Layer 4 of a small transformer language model trained on English Wikipedia (14 layers, counted from 0, width 128). Numbers have three digits each and are written without spaces.
Take only the direct path to the model's output, skipping the later layers: a vector added to the residual stream pushes a token's score in proportion to its dot product with that token's output vector.

Output vectors of the tokens that the questions are about. A number n stands for (n - 500) times 0.0031.
"s": 456510574391402464543519380440430537507526590578564495419437527424358663423557302415509337551544617458564663415521556497462517436466326575273616380694401541467403438498459414491590511387500516372557429222493512581492556596543383435500448646381459591512585433564472375551363504290561498443455547432371586505522533591505541342520367514411410371432592454377572570575638390516487402340484
"%": 384416539508481615418540615489442549597675365613530279540392552820414306559479602508506459389599433455562495468304547432488608369327530662544420478533529670370434403595618526539278333593500376394341602556518523493650552449610303375529417289589703473458494629520533474547484516395403460284579497562411575556442436500622571558423552506429432486609593404423593645626533418642436430581475
"ball": 425673513324530396518510548670546564477531414620398415503464666799533661510373638491569628646397546471629451624460536433200344592323364691562595568364472524424449526400580427522479303463500572344583503378536325486671508480541412631454748432403526689533388520484393736500166325518582565389355489464605262467611357355538531753535668528447628456525576439423485379566630419646525474633553
"ore": 298442627647528409427470487569561358626580611391482296624599488530522514515503711375413408449329638554528411540432580385213626343380472408567586413564658647639443390572400563449506446568500518468422585472681436464519415271628578561507545442596653340398348469446591758406490434412361697383481462424440647556508467555544678459489500609619380634505378632486440464605434419588572479549372
"erson": 652516703542583380327429706574548391514556311549366342346422559587564672538631433386550361599540305613529469657525544465255475314326510421587547459675663564433583398497437579514470484439500375277562450397543555471368465471608510473631576506459546610293597452521497626471329420531438546403350383428515483679424447542652594521342553569684716433407576412440509474616458265625473553843622
" ag": 563576530460316492513372653373555416543500591498510433413433433763354451468472479457606455492549464448541522478318471490473548626398459613509384488339784409462399448471474518468592351590500489583468458504448583523493436454486509434505615245504464430472530516483513597552572341450544474530580632586510446426527478591480531517468594566504590496565554433404346437581585416513439433507468
"od": 500570628549484607490510432445549380404469642467500524342571483532592415542564417504536591439521515492507567549590468626236566450527620429430472492534644471441471502425435611394392436536500334506387520389623457554442537641482438432594343546579558511530394500407596598452524608399513445453532409552397545473489369458566491603512554508593472638438443576404605593680348510447465519728328
"uary": 410500789496495268463419659343521614451445578532321442477474425721621586640493727469496606493516553729481587384542253461229453599305554538448480763533733576359555574394476497500504402682500526368454654682778629637485389291469451418595639471427701590197821573478735333426517182375396630128402496459359354535562530407423585475473532591514620494775640585682489609388390343444589485604343
" (": 562583511404612544538494572449402524590407423498495481482518389419424538408550450568465454433405493530446500564537548465533599592561529571479589545536476555525451597449423542553493433512500572541523566560513465380430563479457490500493463414458418542662399511671633406641608433558409485515482505460615532504408625516458374443460517489442601431542596535468587416567484558449492344458500
"\"": 534608593409635521516457412456576456522581452711526507531313585545475460581343529377500531567331439487391437288463623523417587653585663447558490632565532551321633448602585369629497537361500460584479649465517468432639472531509407449397422427431503591614564460683624512544252611517458613492519616568511340566430429547634609399503616378478561511474639510691521435595471608453482410428492
"oy": 623592601500455469354485425463551403489530477486500561422329569492586535560481497354484364382553484446607356451613487442267444490532545453479530678340511617421530565495374421422434573683500535593412536549424391581447583604541489405534628520531609438520457381361539779471474476365546448313457403443470557433549536407540512641469535432479456607416618337594587612527490632616490633583552
"eb": 498535449523543429477513567472433570540526545500352471474542573496403366377500468408371645417479471609533541595494333462256434521386475503546577627370520510473452485452563481639348489583500304462451486552497581454514401436568602362509611629518404490282551522415505600370491464654366571332220528500411560420509568400313546554555483511446673392636404503399518569536338456675515640654456
"ury": 623438591702534512491516434445683448427595401547358471511345538700553453467518555468483419407621646661611229339558467521248366525460750588535551637435616503369446599511541477536520433368500544647539584544576517443404628444574542387585735433685687375468471507358663590651547496578471608267410547456556426666275439564594555632458490636240589487544422373568470293423506409606555535721668
" play": 549546659452469450523511513552472521336600528517420433498496408719509555488431431473644481489498533454551529408324472405500429590378410670613484586428577487472423471528446479689444435515500543505509477477517435514455584500372403484586617303549524519490421675486556641370454246540492510527534565596547319421401544423424543441519553556602689506463502546418496350561474480495458548490647
"'s": 541558590413546366529473530609347479470345530539374539428417514545494433533519412515483460466531576402463588249505376539403510540418451572615522455486520598626683529409336547634500500378500512419467548487497472424557422472457585556548473272526437561624520413478513503632559410438506582446582542472550502564426330531478556408420505476485542480422526327546474510593522577516413500409675
"ory": 511413733518525579491519440634652399604497541569533594467511534598540592643491623489497589579393414694541325560549487394286517405326740513653450623566677529443284540580517517426546412576500409606512509368566406577645465306799312434627560536364675442335500551451603566562437285469449568384489504462325503506601234402448633434500599417645503542503629580471603523519411447775482553532303
" other": 568533537438373667547486680495557490498517389437325433486505508756599510453301617442584403518451507593578544420285503379484604452497618619445459452495524487400317371476558554555384340682500297369547684475466449470650516421626559550449543380492719548383424455529595638374421493423419488565386687452466376566474519406705523607382439488627532502617520443495459480606435451549458451664628
" col": 525413661402418472503474698485568537484561452492382601495486512657524471470471549444439434480413470593555527430330462348464442521404431619526523539394627441451416486612551413569496448573500547395560484556404518481527591430496518498653529337382545658511469539582440491464478398522552444544479523489530458414503546585597508500486498689533424483471500453491481560505426485498513575468506
"ember": 454537597631517392347409725326363424589593594476458227477525526693364326397557535515556503500394459447457395448471463537230530510524460543359375450423704439383616583523469476632559476675500388512528615566581604508527469470648327385536642463412380412368584547436654610577452368387550452398608515524472536406354336466420583679390645458702744605575607639464482307584491469703743725974603
"==": 461421578531544345332320423592524559420494348703526480531464605668436477545405632556386592472587630578548321624376480552406390672466506639566554485360436600483590490600559371543447327601500535519597605394654549470605481474280409466506482205544528401491485341586451534568482530443562588439474632620548349492582511539489432500477820588613547377469593391515440583527568467508529398581439
"ix": 563509536683570374343539438428583420347431564492543459479430382608517416614584478514645577596370530576473640592571382463204540474298610404489512488452443356556599476421573387609620594483500520531450627524520444681424440524340498389575603495429452578275491627454579685470453482521526428356339548498463527536369479425508440477601569667545556550648498602445584404454485444421620568615437
"ican": 660553546526482385370426684677735415503443567546279515500643541717481525620691478329414524484433512585676461384534345593187595331340441644442437756381613705407604641518417454496507479487500451464378561556542569471689315504457262470646539397472574422637492657540433564328534317411491469344325539425657481290533534506718657625333611636445572419714471494320529401506407642585545571728526
"own": 613497623404420336410629529430449464329688393602371451576503590528624601602347493654347619688428530354364491426590418535305509566500476446637699504359583696404517512500628386688500230588500454417259655469629370608680597514465392338707536378425477423436560493309321560333530586555663576415392431401587637423550513427461604455452596528497350457609494357525349515509373325724455336647590
"over": 521406555578364495372431594522553450428678397399449555402387532581581457588534528537630500614376560580385451649484390401266566554504667494500722385632639538352603374400599568628457421705500507602663509447637394638608297482680392249494531506605686581330607425523492523580526555595597598452403420427454416578447468639616390497507580562548441470433424550492525508513453512637517570628511
"ence": 411410721506532372380386487687555530667676513615669549550560609624402508677382584483558518500389535434445495445446469415294426612253531531684554606563623320608583421564529489252513557426500521518403655508530647382378292603405582415580420575348621444480611500450506399503561337503462373303405717475524424600503515618556446581507510513591551662503712586450401440529242464497503425602661
" =\n\n": 729589480403510415490543585603397500538504308683555438305544562577446603537516647417400397388503558640515474366585279339252575815455578529500583699586505537408296415487554454472438409683500485241682751606599577626766670354359300484476573438483367302524355519614650443592374353631396474398418545771546443544414493438613435496404787723484573543481595774563395372683348590518552424521562
" years": 563551571571277532425279582521456600555585452565406376540465708750503258450373497489302362500492680495532506488194462404500354555389630644460404582470769393279436534519546458556510263741500407482526491497469434487522526449686474377503566399486659609497524583637579535518438295573455590454413578468422569712381298589488599770567520526511503559508448321545343508505388497553541571564361

Output weights of attention head 1. The head adds the sum of these rows, row i times number i of z. A number n stands for (n - 500) times 0.00062.
o0: 538652308629628481432565727471532567463337481651497449652480363712463343706707545493431648328544424535279433459512530340404675581541293447540482445507687531666510524467328499488569432291354676185521601425549686471364434546514430623473621709438533254426448454564484492468465540610606447442374523331466562373475464390453593469641703517609553456636463598475634436211428688418384588617415
o1: 683616506535733397613361355270625487608526610539567667571616478392475609515378449360642636567546555533514454800188596375418515492402565437450422399375252406605540287510612563483547282444488294561483394362653374578447676558485644639540340567542387660514551640367475614557536425394469627380544540641607633605573594530480405637428351543620384445529716250599537516670499677331575573350529
o2: 611555517604477580628695285208364429571383421470628522384299512465458272388386740614608308333349412298328335406614496345445455415582575553615735490638241715809586480411367390330436590367318505345786646551766579486637352448405337417343340589443607458401668360722724523347661416408463523537408553505501388791619625439758549511621519621230338457450502487792402485561473456426450755668387
o3: 525615419420259383196389426436423668507242449450421577367497415385678423577639437382337416599237542624517609526546435409406479574579635512451244288319550560437321671367400512527475312390469531393360602687616394521481511662279420444550364557461407540346675661515377499472615578479411493708415435353394448627500527295357550261330661403520673511254576530577597680557608488294456517334521
o4: 494462481435551342608352295599429659351548328414437330409742436548609676364467498592632463494387450491498597720400614529509564487502428432586368380495599511407689657481536492455374523511532550487500559497192536653410419445524693331334502634451494377415394374468441429465334538360631255469553411432465572323641253595727424491223444581449417380645477436520505427553456479456516565600589
o5: 560789478551537552461782416633547480644414395625619270487657547415381385239520425466699468512396437354546546273553396583461567447522663293445536512242517584434657429495524590586509631504473424318646693429655520692371604803424460608485487532571437712484489669529377362469292422607493601559445551463445622491381592345327496492366663487477397407240468622458503391480499546336409597549513
o6: 573583539647525566512702777490469302587470477542431334427292495662421644427406470566661693467483449484556485629402687517464574468565585560627281465441553331388571599486348586493534574731534573775663502374506507564346490436678374239187659649564634302644569233349242581483494432621503264516696600597565544644372443653431378492429572402481536504458501534513443369474525521594324287402558
o7: 626324268569769506450611435467571506544461375472475449518500434528452608600565548555516370650764531495364446490476545366458519324612406574546336565682380587438584534603449549492399484569471346604727533508480587447284349478572583393271401603605492515558702498572581393538400774486588427541368531565422659555438498461614316451519670542574550709587277492653600610759478335247630425362429
o8: 396558329361504487223559429339534429602435633572423466452617430453575361382753723378654613397454372540534563567564695522432440559454702571551620381501571569528477372373294554447482441573470617643414505483653537607766504544385517640179512458452489528519481423652392533543506436379445284480448611515601718543573441522661580575596372636748345315554337410502546607419467454357584401502432
o9: 514637380617260430795545478567501600418749375440585488668429526439639523323528503552421658387509449485546605780691196579342403569449556516486483378602523410415642491391468536403455502709721409583538554548691660485633509550779519360600547624419514665375450451635578498441638508554609395595439134451551420723712412353532174287653516437693766700519299347204583441531449367764471550350535
o10: 308606648465495426611312585625536504450721454563584433644369635384183523435442401508389471531509481360731351840564463548283571406428566322619309718360487354490480689408337455491557300506622612623345400505382471431513426642463297382765592340356655651439254528386362641409473303472596503468628609593656514369363532539489726680544558364343450672803392608485673497548513235734878680587539
o11: 320576536318539399635457539404367740394633614409477564431597633549452410256611405447302539428489477632531683436526452423455310684379572533491459747524603305546164767456559280666452401413557516691591598570503431324620510546470611483569302496381556375758425373546490585598401675344428568549791318581529483410486497499420377274468372524572424425440396362560521754454378626482606759694137
o12: 449614457715372630557662450495601412468647279446586538480494504581436365400409382495483316623618567626409370229309604477441420540525409398657534438509461467555161753531522696629412220411494709516540385619503387504587663544495352552740690498345491445650457393516630392461582506428416425761497500604424525238592573469612596437466808592692660533241570430263442482639536754550554638607430
o13: 397626406580455528542352428419620519503533476390387288411605582679383425542435478574578557297565532601681624772530385226510642309174447502433413650529514586431582382261423428441564499661348688632436760560633470286809460404582464590357390596378499389305575444384321326509556431530606433655608566583379534596431518468704570600187340435415458705443581441541631519517390450659352505532297
o14: 491460396504303757504360296448442536449353470479599567494424480199350430562683431630671458509527563467497570456398662787736385447480219556434511564460368367654297336638346285572440519601451640462358475568412372424530617457553388449498831489583507663577386493586543445564468462473548579561464481500465487572502564470314531386566413595506346406783546334783581492616515640731578333410603
o15: 491320400406447424451606683891497479550466469485452487288542278583467301462494456429461472438559611670652460578600256508456614419299414437507601478624456331524508398560433279586551363566673717450678646462406472610379516643611408370527367464596497433498217439398559489522602502537516475358599537649657410580707634418439366623480530479268543451516571653705611394417650608451222549526593
o16: 525625551595325431386348635549558652478587593624429517458451505525534466596354492579539698505549567514484475427372505463792798409659498562253351538371636451520419438682476568469445738439344433433492468712524657513583318556486587253342404722713465405721412566438522575581444491449438568711634350721325443562314755428443767801431620506408546534617523572460344516547269511478290433496289
o17: 358453527495692481338539344700584674424565560673484622478589626570523588375658498502266364403657433437473462242484383453431484645412479476407493502435766631570654445586584409526446545676389625704545483278428359340552459570343766567544415351403528692490514456637531403363372673489527531722465285546567692659615618520469441530597552448463284723565676607252461237706533600672590477512711
o18: 465522565418620486690440472594300516441474569501455495457662556768671415410390575380595195484531439512677749429523578355519428561574548473393418421496205639536471447347424364508486443788568474393375490385737542362585428475718478493347280716354505428507279665478485469499278589505577456529558524520551381405511430501505469646626513533626539719678483333654597436381362368705537296435514
o19: 491629585583374384352430385550713425299479486297540476419519479660347622725395673480627411369468273205453402565537619562668538311494573472528408484430586538321547623462628485395640418378496365518399566481225418675258451489551670402393397435488795595498620562598473424470584492540524414616430428469444246744478335496545396571460395625517613490408228553489402520538439397460586560450375
o20: 342746708519481397434699560520503399562291509645484639793366365803379475786558574426356438503327746499474496605277388355599413485451410363506334392688292401713351597481648453678595433436398571603216635454538749303366757560552559356649368683517571498485589487561671531470462571777645470392561298639219628545721553474547494188540626341550405591620548532350608523552451588401530701431300
o21: 550467668570538362269450516348595416511364520517603326317589376540639529455447513381413710419654419660466555469366623478843210546406684251477699696463301617530170466708418494629591473565564495371492349682528600429539345558320332425363616540760784643741598520671547495222554681558473598500527382490396500689479491563545626500625730467661669510354256318172617596664434506520433587703238
o22: 474549680753598436375662578598520469470623695341428350604529642580619447518325385515300576482450489401667493461517653555566388669516674531477315700479679349602607443452615643545756656531602428453393536537342591468230614589434568509422452576790479458483545455401395582529574511564615649447596502660567470234696534636348522576489568625467620563302685514434556624434312513657364540430533
o23: 671677692537463542452274598488447479384207683596661465589489482477654635581561512418632588609655494669376393658342373689535354462462473454511616460348389480512615565480628674598560427469641438500664521435601454417615644579548610727496675490362565698602509547467449530476421515519397621478584661343411486383577379442650685672553414594398567665478543731310550433474659527473479637547350
o24: 446688529565392409296688392517436522376495512510616365494383667405732639386503573450422630715592368499471563594372698548408410393417301405424375600495560530546694666450410541629702555451475448621624435733649255515603577653295372577470410364542457578545681443519522346568546544410566666316619646640338684318526601226821545356384313432565549557569692588518178406214518593629651154549581
o25: 659762419539434318288465229425824406726347723453682775631483311270604433398523397559474351339566473366125482643654352545260461423427353501659232612535482677392387579605442406472472415518694640676590596453571511463451428600579685522492499630544674436495550509373494350217423332371484490526459433720480523455569655435567442274287524453571628193591511558702492521426459362570705576360637
o26: 436326582527244508503408582373426707526649203320372509223325394611463537431693346423267529352501470403395451639651529489375439303676262525660332577377642425695596461395524256445605540592550419571694558369227658551407615505381565594570565362558371548359412565386472478401558700595458534506409418297405565512519669456654611637402706390444373598457726469439569635517597448579451304447410
o27: 526531451678440507769380465399259341390453510570572727506618494396593329451713327396164452472478641282611240377579709443595351567555457497545502758453466571626430398694439563324389459330296534672315556618474439564439827439609402548682556486583379539588526484555631353473519449532588558641827566486581527378516539416358378491529602317626589467390571637378580494835556449569417440376503
o28: 462440524457582634651563315474588496150461400492401472369543454565427584397346577531605374536573445407410651410508516552375537406598291449631282310329486539377514585597505609429443639350595608451562612443567383321680837353439449386339362393345683409372439287643654483453517450431459563505626566454573615331542379390449232572441521423544195625492361539555516424448507536355549312586680
o29: 519245499736384478489453664335414496451652398597528418356500447659537557529368868531535249519465328617411464519389493313372212402549614426655527596705602317529463492573359498590383387327647435394493394436619494464425453491614471600543448545420423172478885524630755410445254464582419610453373713543468605398451446482505515764792611566856636549558579561347580435388531491644415468430407
o30: 398604535425461528547412449550804251562532465498536541609612535459451269713763420353315426525497513403358612705656473647709528587581435455670253175436298517540470418547607523417880447507597562441563437473712351240615492588473629551604434615542525507479384422243501359633474505403418396556532604390410497416442473414484528477526267358296358522573342626369568356364266319459478532683489
o31: 471450587444624467427423546599507606582611561467545355467370508696502512416495486391560594654616234679671485483481185446373344639579448290214439509445565488555534478566793429421268503627581448305601500528633476394560355555509673537477420588589627537537452279508594573615333301639428595578616456414460402734540668748500493697426489575619462421310514446771488529379424373608661414451656
o32: 402329388475326664497390656593338495567423654632486508444538666576378351627581386573497564654387684471563479513496311459398419204618717495611254240529446286395573547774530346714620554330568582201409464726767509573699293515597559545662548587606543664528611503586327451552478540608527289381567421600480487379505590622540515584293479366515370695303565407492568362646415422470424292810653
o33: 746418669526459394473604549346469467464501265329379660543439675433416463363512418353590267567664374755537854440763395521520325445676609545333399431514558295466353608531416614515485722578438370374639382530288539397335540497566439334481626668394538483394305439545539369620588555746454550503651242377528392351474688398538480324521625444435444395315374438587564495675579757243383539490503
o34: 498221552333612551548607330453571503627627438635718412494606636678470439445695409462385425663623701534610595473497253590488440626558390407435650532475583681379451448520391439360619268416453623520647503500644556542449539501428692497526291398536463570602403639526514450611578628413604669558533558483453572599422538489604526579552355477515533584448747391404422686467261443375502410429393
o35: 343507485754351472646585443509488415433601434540464646515363451316401641474574319531502392404449609286359527490452629655336573389329577677584545719375390404518442529415674607449574448533762572488714627712358571397641720602434542578487365657576541235533543603522429662416599408683344337481464418444523382367490482515400432369850412794592426424765416626654527374307481526697541504585277
o36: 280418574716595404637379456545495310559392424629388573282603457311578645456740553383327308414418711357527642335593533255581589541371661375372307656614400484390530537592428610561397452434636586471388396717444873584542553622519546326484525545613656489500579496526438490485547547463500504533628479474382515746464299625672414400593441334454465430384520676522345359487591737507266501514409
o37: 520604370390599627584675500571427619565575300472357548320373293421622420445587642253464329487474467393460391129578425283473548316471524764649496512616281311663270470728461513269657684778255594725451672553572650610646383493426328561443426321456540528616362462581398373403474440674750483525542599812321434387380538578465295689306476489516398180237639500391390479661473734433397431406371
o38: 396511571342476521442664343211457466491303551432688701501517481530452616367515611544376437686584432906420512385403535444610698467386622618457533348650761362337532505435517545611719526624628835380554389468490580572533393478522657320734487430309366582464561356650471386667516325407533494398515474573497624272639462434580793696522510446680535455447411492576284588404682733353653513413464
o39: 542418529349478442647449379420562607705547496514456593659544409448565337257509500416393582587522374619235472391555404525673449141524554563524604346449554702525433447654479465412495462275212477442584447462485500078666547578449435535520518589720763426542448356457481553473453586419592628461476496567405488327531619256518577493369373522485424327320537357591460299493515604672553576475374
o40: 451316329398417430367656354647683469560368541643614443563466287371467310500491263516426346745439612345436321161516514599372437502570454474418560338445596654428447576467450731546243309356365563457118505459455520473680617373534640647532543488413823620691538602612450683472232338249541578716509351505638422400581585474655461389569441625340265722270531527834567387594503578767493505447552
o41: 434618360554292391600453460483566570467457489586589485364442306317477654467642624557425516645509500400460338460651606488408354381585546184308540369362478445303593830531545667485651639671609314435786518627517451473585260700612777645679353337403498476513456641428706368362377414557546520466529538462278449513793541445595699619594425434537426456384513616655486347313424452542679477671682
o42: 509491459685489537539598597613457346606558481435418367528495274563461320484402461542568623489518494415454306432534367518346531282604406679550392614584517587246464629358555479559199573694588571530721608416735449503372545363557550588536718378412670524723551586464759465487498451482609410469451388602518487840376584385521477507464513604591411504438479340680564620687384359459803511435488
o43: 555396329494383594504692856734400502431548537399519483482591485528549656648477522392518536254464454597342574664556432629573493506680404329316554498472690618508380510372439585546407684492565818553763452276687501710623377601635425614291757634541481707539630468446374435551464555660628662348595548468579412360420435319575293506491655433441542533492563476604470611514839398717497601471480
o44: 399456438511596339443278533240558633543561399432634917463485471495590714368414417352444544521435503535451631452473492512455899226496541437450556516513706469509436244421360469494466519463506459205810618464683665617584630234631519399424358549639600405576495528560542390477340431422495456561265405359515532444257588604646598510528346609540452700586387408609716509378509705683290373433714
o45: 559630425578519604439308560222639430447483668454473723652614517368506600516434486715333396582659663332321611397831589649312591515438410225654450813520456594667502472522589424480482639395673490351389479546578608666518623804431582556612747664604278486774484369403517635428463488266442617411359361398718367448443636491577590523432739593480491326479282513463477543301455482706446468458463
o46: 686371347387439281617658547432480525414755632506549487369700609520473520515484552631566464520359536298396545566591447486458487661546402420307390487483479666387697367601734533651395553417675661585526612334192658521291559540589515432563549549599511411465486521597471488548408433477687576692658522481533508407564509499502278687535489530565627526464548442694567230436463527432336568591697
o47: 492434267426359551641534405265533492464645343366412423422360520587596554663403419536519278494526452528396704522449813536500535656549489578400567442391642558473614403462591657520612586662427747378428320535423393524403398484407532525333647623425531306550427557454471446653497355756419553291369509500577460513227411400448573358338432315528456629414517550697582483621345392728372499515615
o48: 580822471627587578291585337541414805259464748200460394560372551467452482571546698389735495431272254336531475641374539320386565747469472337684449455313668386514443597592507675423361859358347295413635644217437465457279436558449499280395426469516447555480544576473596371457483357401428640313377657620658626582480657605292581479492455541420484370262441256483414465412349440619508423481395
o49: 716491506381555531559285530576523504736305451477330402534555486430275607555354443492864439664514465557376539687679514564593786600616431578502404487489563359510283520414436283663473357322485823477544514428588591583638617693466522458429549211541504763493455568249317518463595589268372450495302500653320436301471387302408369454466738612569503351636326497316319528713401491522307678756729
o50: 403507383597577886413237488508498287364756550715660493339524473533748315530636470426378593155562601346378515537507532391547368331491483321460370470320355621855438405571506457416330605305581531490280463725518604751597128590514520594353526561542550480496468664667415457490654495444560544494490403422530386459543513442525387512389530408524560305620395332559585619610552413404675437569529
o51: 476540604644466508617694310333341518526534706489554594305656493692317481421463483349472444519390445680689478575631628541491470418576457394682416612429571685628442535507487342505300594538405536677583197500505659566363610610269850489355728384628495549351725817386491509536588671315534689611525599556405403513540244573643484215620516587482629858355522618308578515327379336456450455416464
o52: 572556725622668632550563527489490382503737628729586681440633562789564491519468603607660532525220354627410225252444522599268683512380456489462409441340396552461461600486489577327278448507644394654648302632634479303545542635488336473551324562263495624368756662223894578565582399336486384349556561478292547557411640489236461695711500655517520348618727434394423501699675331673623715794667
o53: 413411464603510468747438387553544644589480353381443386557657394601428466514522503622494430402686357663564512327570696480502649366623692594366464478446665443399330594559599384341605423395585369491317318551510446419426397471745474372314642575695403392731377482286690407426581540548407315361430763677458592520665411559469808734513392284371486616466578219469651469616388431509541688588411
o54: 514548465331534495760636563534474469498362563304634503398499488606377521589801480624629499677692523654593481597610614755445461563475548389512608474688524600553292569563536614502670253303315487412455362384381770578452472582368266300495378390454426607410291494365438563411676759505626341392431834645662488540422372676578555302337634481561648485397330416427257456396415361646417546170373
o55: 543456438504447607649711575419716484450500590428656499494474622561491359413510546639775602421587676448571688382677538695593563324336494586516588573381495419503574505476401342595824387534534534730541416448579497378468179704733280484527341353542702548638319555429311342381495456349440605672344408634529466629393354464365507815467581678618665686421649332611430493583584567613299638537211
o56: 432572798622475380539485602381562333536350664264449534304397673278338453657578422653482630591804453616406428414489608428512589697494417569406432621512349502455610502600358480615202519543542529388326617543481683500588455450475588549333554466450511548355425565752685499536773385651546661467579309646646441541710597509514516436330507402249466328435607756796595550521399313602445459534421
o57: 424704276630575373530531621558706297625502534578106238654333533290528405487235618608427409612646499417588413651490489382495475761721528612628421602420463549477578520515510313672737694521674434327258488613664401431577484473569486590603641492341678543533448459650625523403494498274578516474306486380421492578643450498436426526464618688534308432429585447295444298506520529563715632405280
o58: 713351536647611408210596682309583528537474440613713591471271571597556434515423470487484315211476443580470492474714482427355373508525474429430373584466441521619383608570464484431649593411345555464457352493513627517533475479519446280558259467465566522619360342440408548494567615304639592538609396477549493720712450409377349635558635425626434786517406312268543540545713547511475502518734
o59: 466707479582583635543456395416324490580426498442524625581553511407506710424488576404631519391520448557481510528380558328436629590438588472477655524544373357495633473627513523666509450305476406547502529780480523578450482660485504402372523896340382575404430643781618550404752670426205399471611544692390630393486463465310476402428530356416615649460446591623486450610479529684439670332564
o60: 376406590571447582440329542619677414385280461566355419421552244590571401516471419544583466360537386604386534532256644708442605471283573452717436489409609499287646662417397543704466302541736507195668593406219484418702487472484504397451602498682566594407695557377490479443389653405478443330402334685519527608631349534469433682404360512557161616531727501515516701613487386430466738557504
o61: 513327532298454576580499651241566327526458506283684696451423516481627534396502606478452683539530514356366661344556672363877422641551594567481209319673539477466486435402595523513451302504502567481543624379504341511365500501354640459574527781541353378675522362381300671441527318456627385795555541419579522465592623656470567568425542502562552414366378460676368377473485635416485178579720
o62: 411903602501672456738527381640273423512480328415722405314627475433538597314352495596463682554617505542491420729554488475677351398530543423366513480524468439598468327440637496537584531471640373723151347463572385630491364505468479536380402568545786436405648541316517551546539379691422530487483604805628601537720755401593608432420716306433468443482336428600668517687482468251598571490372
o63: 521497642516631641488552415611704413792404479521549605600529405603429523658471429628288543576483584389529478497494579464512607746536431449487582024565550225505628632406709615578656566461293498723378221351501315492411493466513739485605294396372531568545596246658519298753439470525270633371761439604649380362359197438618369393587620454666424401693409428637344434558317617482426567423569

Each question shows a token from some text and the vector z that the head gathered there. A number n stands for (n - 500) times 0.0047.

" only": 536490591473466493527471540405554526489584571507488567363441479533430502482545585653517390441394330527485624659516604505607475485471454590499517475446527525467436386581427575546457448593510438
Which two tokens does it push up most, strongest first? "oy", " ("

"u": 436635393665418521441588501529487523533513522554505497483489400696498546447681380299445612397562666526477305557425426465596569485459386489473276500593589439654562463709463679505557653360586473
Which of these tokens does it push down most? " ("

"A": 556482462499622582549545483353308399382469492270678526455527335408569641496480568520525483298491457630437399654458647544526498465452706608547483639482423386411559399425631501525610509567402520
Pushed up most: "\""

" un": 509526590516504429498476491415308493467344589488505484473528477499545519506546586649500376536415511559530536581460582505496477528474544447542493491400490624432488502455482540520562327583586536
Which of these tokens does it push down most? "ball"

"ess": 666580859238544402466545540640610458476476404383584561488575716348372770417567507668559552556381386234292819652428326379537426608453564665321274576436544511532601430367434552583511615307753531
Pushed up most: "ore"

"ent": 484513432614339790431625533447242440526399724437371765527422467498417503449569399612456355334331608586456374409583505370651317528441523807441303510584484376052205489581385684419411542426413756
Pushed up most: "'s"

"ort": 484525679333482518635427495402514565421669433552494449527435456593485635344376547592545505539568453343580341496436324543494353490620366530577477685598623417440490618534418533598400418556668413
Pushed up most: "ball"

"ust": 483415377530839546474536527340431527368648529345562684419447483566372633552557595551717441493463562603368398640577599564408577462575680449564438473681489376693465292315632457455599560548479344
Which of these tokens does it push down most? "ury"

"ig": 554579563513595371385475489527725497517408580465375512553361611476677449497556641572487367630311214642478691308397561739697443530403520448576637456554315621401541479539532694561452575427497582
Which two tokens does it push up most, strongest first? "own", "oy"

"ro": 382324661275369454639509516427486371338352472611559570373456523526555578294280331573415377599562327554332627428396295520602535703339435409398474525485142358482483479520494553503242466627458539
Which two tokens does it push up most, strongest first? "ury", " years"

"B": 372577461452560467600371511567528522442531415330686519484480424599469625547437519493552450552615490492504426532410446604536612482515524456541542557481535571594547400380478538471482387537616531
Which of these tokens does it push down most? " =\n\n"

" S": 470580536556530478578475482503376509400491534482546479516484525502498535516547515579543428543464450502547558546439553547516471474508529404526493468440502571446412430457482550466560356606590559
Which of these tokens does it push down most? "ican"

"es": 488599441419549508722653504515606424481584437552607637563509458639606453836668517451415478482465278465444282435480545457277591406659351462611416544350549426582477570599519609485495434605778493
Which of these tokens does it push down most? " col"

" an": 577500529563475550554579439552355439346438639633541533506474459587446567453603595566501449489452352651635437591463543560564526541613470487596418478661445567497486461576419546582484495581488294
Which of these tokens does it push down most? "ence"

"ol": 403478668280475271394621579402565861303500496387468608595446673547522699588507618530520352421799406328651520435380613565539631524356569561484411453453621640555263431495651554464363475556538490
Pushed up most: "uary"

"ian": 601383639414574376348466610368531550643415573338469529442439591537550486461405517516418340477438334550472429239584709659773580502572297436550631417458499594273391376499273655470206571542358478
Pushed up most: " col"

"ar": 587296481467526535410586319472414495233513335554706599578596334451628636619404635357513558263756611416627380598390574413359671360652743631652419578413364407482633666594603368491555617469409332
Pushed up most: "uary"

"as": 629495438524600459600554527398403437274523399442712453530603448514528636563562686233451551359616557585565436762343712336364594430620694587531399511480397464452653500501525449608559664487396542
Which of these tokens does it push down most? " play"

"F": 465611627426629413617537479575505504454590408410598490524543509558420566465535525556498602493479460465484531539463475621447549508477534400492460449413530492587583418500419566574635459537518495
Pushed up most: "ory"

" be": 442487594476528481422553486448435419392474482562457610452456420499516521492489593628606379489507444523561471594488568553525617484548505414590545514506467550544522483535529470500517499565601487
Pushed up most: "s"

" of": 646446603422471537603659399457501435520555525439628511462252558517506442446641391537608544565488541594371384402585636631522537589691550502466628606547479466577459203507522658464497534677548538
Which two tokens does it push up most, strongest first? "ember", "\""

"ag": 537485344482642455537547499428382462372467432398563539511533401480603616512552602320454519289605533585454400695326622435441584430649640609576368510478468441532612529432595374501538612561472527
Which two tokens does it push up most, strongest first? "erson", "uary"

"ly": 569325540494522530417546403470427502262497421533654585587523357434590573589437616430473495313677553464582424604445603461406627391598664579608473529410414437436577617567607435470554561475453381
Which two tokens does it push up most, strongest first? "uary", "erson"

" the": 602467599544427610419519576479378459450344598553458475510461546481407496502682547664573399540391485550501573569648656592538645514540623526491462430486480441426463500459503463510607385569574498
Which of these tokens does it push down most? " years"

"h": 654662619524334538468446515392626515474614374575659429507594707699552627629584538497428549669501663376607404292326658531421602448413548623513417540477478408576324710617579626584458805652563182
Pushed up most: "uary"

"ud": 385536589451640398700644486618425573523568439387650580695501452614347518526611472587553765416540408470464490488510468634436569460434482365573445336387654402630476311505387543653631384630619494
Pushed up most: " other"

"iv": 354545582534483535514522577559386528407435414586288566498470382446523462472632610562537563438499449404556473391612437493515503545451315406527365551517447567385341578475492469494403466570574528
Pushed up most: "=="

"uss": 497519627537317510493432707432511476415298427553340380443431134721522439299413622637472601587395276607540638421473414652513532493453459629402590491353546538258547645339391538555365443668447382
Which of these tokens does it push down most? "ember"

" was": 445674658633388481493532447417392458451434578635537549456484476571440529511499593700526375478400373692503584622552549522557564521520515459516528424460417563418383491481459510517574379607579625
Which of these tokens does it push down most? "ember"

"chool": 412542635473555415613582447569517554459558400454630542602537521601437491493574527520477587441482439461508517507513515625455623472522485393531503367386533493500498457580350571596596400568528512
Which of these tokens does it push down most? "'s"